Layer 3 of a small transformer language model trained on English Wikipedia (8 layers, counted from 0, width 64). Numbers have three digits each and are written without spaces.
A neuron's activation on a vector x is GELU(weights . x + bias), where the dot is the dot product.

Input weights of the MLP neurons that the questions are about. A number n stands for (n - 500) times 0.0013.
n11 (bias -0.097): 557641441466603479446362717440371339566603358554497449573633399314522547646504661603294416252615560423735556775305478372347432398573478485525331639638467701719426425640543375654503378477473432
n23 (bias -0.084): 646723366701474564477656500506570369641666411464577547498400428442271630629394612552486239389591447544445833703561464446495385589561482531547753296480377295523431442528398147831421523601658314
n32 (bias -0.020): 294524400654661373253429587449590570624620382419624430442347484549592459417516392589282617566521286602717670768443503285413265557537537598420656479587448544395357357517371597545414535495318640
n34 (bias -0.140): 519859693752620415541459421464787392498476447510559149587488751330525704439447510364573530590490448498394629482487601411486515468636535604203350306461263380412693641549392507422453746512418791
n42 (bias -0.069): 347690497607590455512701698344513420429658421427408403635679603356683448403501398332385484545454543340388710371697491341449467416663368666414742336481546339538359447610460402711467740599637455
n55 (bias -0.104): 526513446580396350467489361669535456284545258674513308559342614553551727400338381342548569369486566612512686665733484305295236377477623591443513468583315578208681522699668461536443807718623705
n56 (bias -0.075): 467892726379659345308357522467479699521717459331709547544581511376657507373389474572259480550322360585283912508394427568456525610631511464333506231614698272447578630556513484616434556618333460
n61 (bias -0.068): 407535545431442410542419634328541303668509547613349471606638468344617719636295530561369395452520546611502462253333649622375491270464564513424397608772415759590372297773527463653583504352509369
n63 (bias -0.078): 117725660618622639346407756579396203688473358421448732377343493432436427470404355397408618531285625513673383247377833291539460526631363622543465594672378621334681596641491397460709613491475571
n71 (bias -0.004): 516410628585396585339599665429369541470545352641313531395566600570727514307411440427377561660368535594930567695574747204325262500481335524442619488548396664378559645406444437679430666501447389
n91 (bias -0.046): 475562711589464423544435442745527685663558503529455594465598266410386592428490352429368593570530397441661293510472488545298543673719549534290603490605517429300425691467236257493682471691458407
n101 (bias -0.030): 301582487537524373561572711497839584436612442517545496464474590351349537491558431495581500535312639438454537392577556576320447644614617680454393479463292441370840383474471282643439499495325510
n103 (bias -0.079): 400607525632460603189662695588561445596516428531644765478557452216438453413318470379574468466386357615513594573184479660274593389849624365410468625593661531462717355642364307444687506353459454
n114 (bias -0.112): 520509569517404520269631636455639594676641555521406305379508638397665684552660383313319582432328555492470501435624596560252431532721445663230551271425276284608531752598407350608514656730465407
n121 (bias -0.023): 359446702631458448342585705537453473676620438311549487515335508507555611520287639287222391349615652737546459579404565482477500318364463570464667672551461391316590457528447487685720567557536466
n129 (bias -0.030): 631576458539373394490418704488537415404525538434441520541640445295557376399508384376419484503195431612561420489246438495447624309495586601564531524643726570631421356587625583671660370693522490
n146 (bias -0.017): 441402411628534551411581563472328647716587228473421557553442257515388504605476449488688432217394492498410588491458736487442457654611379823637534434479551414492492509573590613512697370486489435
n153 (bias -0.092): 664533575430724378538504644349500420653500254584675251696311441480549535665421562613628363503670506512486488428422654536473448574455582776412417449496549504393476368517551341779336614390497388
n158 (bias 0.006): 456667456606705245458593574269363443608783425335475476654509246461753667583485547572410449624621654435473647412446484602431307306553555467575459427580338224403534472640604480326601736536218659
n166 (bias -0.045): 559562466772595348376362646716638476733615458695361508400226456463665808340533440548448544248537386482470587465355829533158658514458566396384622408677654378474458397562409267546515380400428820
n170 (bias -0.096): 559552454712936490412430251539575395386546193390471386354442736372725417659428598499435593505481367582523413570595535436470524297702589751350599400552217566627774475537681567539552684346304310
n174 (bias -0.083): 734541476492646491447538459658508364384259438612429270511510621278486548561501474461485674576346506435462613547222577501514430508684390890289618519515459476353553708522657185465468435525415541
n183 (bias -0.003): 490764671541579284238514335498464478427551373427072329474468415608620609506452430476592572403515516597513667471353601624727496465508456498683477497635240655559343732553499286482568399481584596
n193 (bias 0.002): 392501467435693482559382772515471640522625463367214315537347765486399534430521317446358571446459426514676433280392746510329414508567541569509807581548495530388482484576512428512738547387392656
n197 (bias -0.118): 624627539343667245616441328563626327537503686588441215422512642402533554136580382482349443544435515549834627557541453489210423481563428654359571395620307325386620408747617645586560461322490379
n201 (bias -0.078): 522423728522626309404425660533343732458698504492242694584466295495442541161479399442473505494260346583591501746374602267521538638676621719491519429489644541414535519563478498502548253468624412
n211 (bias -0.081): 426593536544389325408450522487601449372649378973230306496752509522475752507419337488438431486517348432464576680428615416321505570343520506579657414678387476521580455590591569375643515455326657
n216 (bias -0.092): 232787408437537326514468544369410390431593262543594337406558200468476648599409279479437613471565575639372618640174361387546535319758523778447801440657430758540800505527423449478533534366498473
n230 (bias -0.033): 594559626491437434626665497452401405703580501533475628421581362297624309367095688443517490418408682605311525509326399619681523572633415545529450312542435738341706338700211367729662562473374438
n240 (bias -0.062): 533790492654609511368459646560517173731646450412496436488390332419270703312469188439312372396556622532700506547421433357475474509491723629552338540794477638498572537527607393396458539531584559
n241 (bias -0.061): 574646617428696390346108503525240441447548595359509233620424527501561441412372616504527614461407529551573488532439558315376290729648444619476588574701537355308863442694645469491510583508605464
n242 (bias -0.064): 388382606477551386536509528430567653407683325564492457432449462583348465507525537512174391652411306720546640525558585285513635478445678458434222690700456292672644596646599586386623602573353195

Each question shows a token from some text and the vector x that enters the MLP there. A number n stands for (n - 500) times 0.011.

"il": 511320548477425449431465431581601503636376676411509599386511717596414592459430516386578419485630434696402413563450508625457522489302675348664584535437501586506354610382417599418454503484462543
Which neuron fires most, and how strongly? n121, at about 1.1

" |": 523459487467452488607513567461488529406390415521423614494478551552466437511348490595515450538541566419470335576524403508528739553463555421687455458546528377482483441376482887440413487473488504
The three highest activations, in order: n242, n211, n129

"b": 511372434564211533549604362542512514504424471450538582511456649679545439438434630650629504590454461589416347617524550541515545496268463502508569486237560597482581553331566465579277550464498486
The neuron with the highest activation: n71

"2": 505391373392453678547559509500593278401401505423572664459513583442545306779561468481644641591442590362480336440502525465456596469531475376588496603516478569494642568330563478373469486433464494
Which neuron fires most, and how strongly? n63, at about 1.8

"===\n\n": 432513429416534546607526524538391390502649499437632610434529459512546584676456352415436453456654559589396562496494360500702603435455586573487455409584474714381527377195522574410477493554491434
The three highest activations, in order: n216, n240, n230

"y": 549428431403491539491604498528443549404586573534462379495559626513518371575606602753397544566403472351594382469666677455597608508419434369619466368360595588447405659349562429391402477518404464
Which neuron fires most, and how strongly? n71, at about 1.2

"0": 508528534430528650470429413531463456468515601411661620439502612609470200529502568368487653427552476452435372523522483404516418556570651512660485535522406502409665371408638545287339576534460549
The neuron with the highest activation: n241

"en": 442203312438428533531509502409566647435581612546511534560525579642329443561642442576614563511572404519370492421489529568424651556430354346671459516429519452619419548401620550465600422366530462
The neuron with the highest activation: n146

" in": 712372487442347318408537542498400493519461610531525459429560439491588388544742441668532366440564510510522457445529301355525501541427543432627467534644594641472483558287437537422470453547588608
The three highest activations, in order: n129, n240, n11

" ": 500428652531264522559473427479443629408436571522570479525529549496564556694374501496434553535457552269466513443473457534589501541501416598608558675420449540529418569117424576508456418548528484
The three highest activations, in order: n91, n174, n71

"4": 371421517386486579546586536579546327449384593368634603414480543641563342572620422554582671545498612457505396546515525497366613428319535425533377518596438539426398621342509571409581421390433590
The neuron with the highest activation: n63

" John": 656384431433471395607398599446468487439568682390471375388456558544478570579664486794453465540566592462378414462622515515491400462538394309594540392456452535421551447421441531426523685596615554
The three highest activations, in order: n158, n193, n241

" I": 461322501371539513518456568537492562533512747374577513532590632470562512512432537588402442584505410384444472552477424435479491492384576621506607534130696502501486566450374520403646549610443451
The neuron with the highest activation: n193

"um": 581388507504459647357474489592496396463506519428655776561581644501448319418630486368413584538495544554335505442389315486735538478450551331601574472429594438443489491517559572376543481392655440
Which neuron fires most, and how strongly? n103, at about 1.7

"che": 676384584563554536440545493565412610575440684241517572515642634645399334382638553548358442591492529377445434453454511459541485510565436442669437449511602427530438442388486507450451576327629515
Which neuron fires most, and how strongly? n201, at about 0.49

"ad": 608673463504366596698538358535455423509482556465401559414533328626450506409518631751552483555515509456386532485497555671479530494397584585378351480446398360467617565529440600315577458557378434
Which neuron fires most, and how strongly? n158, at about 1.7

"mer": 594293630463510788372638398569591516404527393490557329366459693519377482565523472618803527443512349567369481498511366551442567506458541445503530437386509588435498440361542562579442499497561582
The neuron with the highest activation: n170

"ics": 691410589452589642477514451504541550560472419547495530462430411430529503681564404683642673517577573360427384514522470560449510551460452558635479499212500410442524530451388456531318348485489432
The neuron with the highest activation: n153

" al": 373591442465590457645572470557484423438333679459492644529534406579570507491629491458514380290571424456568308629352483540656459574385655371509390623481583641522412491355478468357500485670519463
The two highest activations, in order: n240, n11

" as": 708508469513409418496490528530493502388526648531385565443556447403601630551673375607545566551580546500536167351402372436629462702319637522513384460450566458506426491376477437455574537598486452
Which neuron fires most, and how strongly? n91, at about 1.9

" S": 595382522429581447724496444511471558507490698541529693526526471478418329472575525383433422553648588425420441561547413425698509440570497442530488587136457528596539563334466482425481509481516480
Which neuron fires most, and how strongly? n230, at about 0.21

"ra": 507341424431434551465638489552357520332258707537427608518585587531486450485556477647574548531479384487585322606479524697407594657370395562521532530222633484457485544424589508466463465510566378
Which neuron fires most, and how strongly? n174, at about 0.64

"s": 698275499472473639464529429504604614424619421557441539474424545502472429529604408666464586563602641388511233521404456632623583422560437546407422594331432416588483545505583459525469509451376354
The neuron with the highest activation: n170

" to": 599507671437439356469511544444393466621375737432355547568582539424502479556692322660539500514531437377522344477538383546530507469323712667643524431610538504494456517355470531471451409529514384
Which neuron fires most, and how strongly? n129, at about 1.7

"ld": 561378470607373622499719486528501573521490626461626637453476468579506477525541396609564453463552443389265503371619587601456465466395710420525276511425555500628451435459503702426407408463390472
The neuron with the highest activation: n146

"as": 582457518494539466617494368469610484257444706585471513377469579495450446466731430570459622547420572530590449428424563588713589613317498456570405526454485515566371606478411462355434498505469327
Which neuron fires most, and how strongly? n242, at about 1.1

"re": 528349399402542630548419371549461482574466630571383587452545666557437423670503494592374524691590404578594392424388606615477721414458500454553454453358526456458636547274493471447542305402580566
Which neuron fires most, and how strongly? n193, at about 0.65

"ard": 625387538518398631607487435549550393383610688503594674382465387547432481459767541517649526410579402420346513534750436593486464385399651429484450514489513541360556525358390533504583452416465402
Which neuron fires most, and how strongly? n91, at about 0.022

"1": 413451419451574610492629623450560268453403578396603684376585502548497348670566530470575596603459568416444207512592573540550514479542484409578361636584421549410614498370505505426468378374497521
The neuron with the highest activation: n63

"==\n": 398471477255518508646488527523495340406602587493575493492468494373595570678487386515396476453627479582421588550552342530605640361468596436550499440556460763438500448263484617387446527569528482
The two highest activations, in order: n216, n61

"ac": 497591439292430810453508441499428456346498572476531661393489591455418477529623534583607476277630561503584501476404566412632383459478545700544577521313641432475500371559435411646398607507452505
The neuron with the highest activation: n23

"f": 607334576563357470650468340521364574575737526488513561552475452491677455397629463444533596455508519396610565517492478524409492386394502329552459459366545522673466425323633627421448402396580534
The three highest activations, in order: n201, n166, n129

"7": 556474516392509567555456567492526514328433596315618540321346618512644320590502571479555717576479510509433425482456463575541437454545598469466425586422599558489452545312534496432463459553366609
Which neuron fires most, and how strongly? n174, at about 0.64

" the": 581444484426437578596510549312508401504385598514409452560467506429474496474640505636462521496480538413421487456430508431585492497545531670925447382492429518452471471367542567421458445472585657
Which neuron fires most, and how strongly? n146, at about 0.54

"ct": 659466436587487473571631335409518411506502445484563616476507526511426462461737605441476535602457304475627503516514481600432408616377623492615510572462543565262494607466525569401238472449494417
The two highest activations, in order: n71, n32

"inal": 559569585558392615460625341610487556422303509447486481466550646618407647499644536567607586488591480379388469471385528297451365639397590435598380390396518561465548597348419632568403482441458575
Which neuron fires most, and how strongly? n34, at about 1.6

"ey": 641434396417630680584500482428478616506588702518576623434457510371567522589517565710479528485562507238476433461638468636601435431449392514555386369347577580483370528416487482427497473351399567
The neuron with the highest activation: n158

"end": 629336506439453564713556372502393483542656625480647567404584466517475531446607417685551520508543508429415392573641482512424370511310713426666443445406477450453569383445601428487402602423347506
The neuron with the highest activation: n158

"ers": 522389524344420757519501472610498469374569629559533537374404541483501376530654373641551564402624510448481374548529353565624280509471407481529496581417448490623590601559393381671462546547424386
The two highest activations, in order: n114, n23

"u": 622450431288499625352535319578378597447338523462401429526577496488492580587597577517514454543358522630466333491495471521539524399569466361518548661432637460605435507465598613349416721541556372
Which neuron fires most, and how strongly? n242, at about 0.38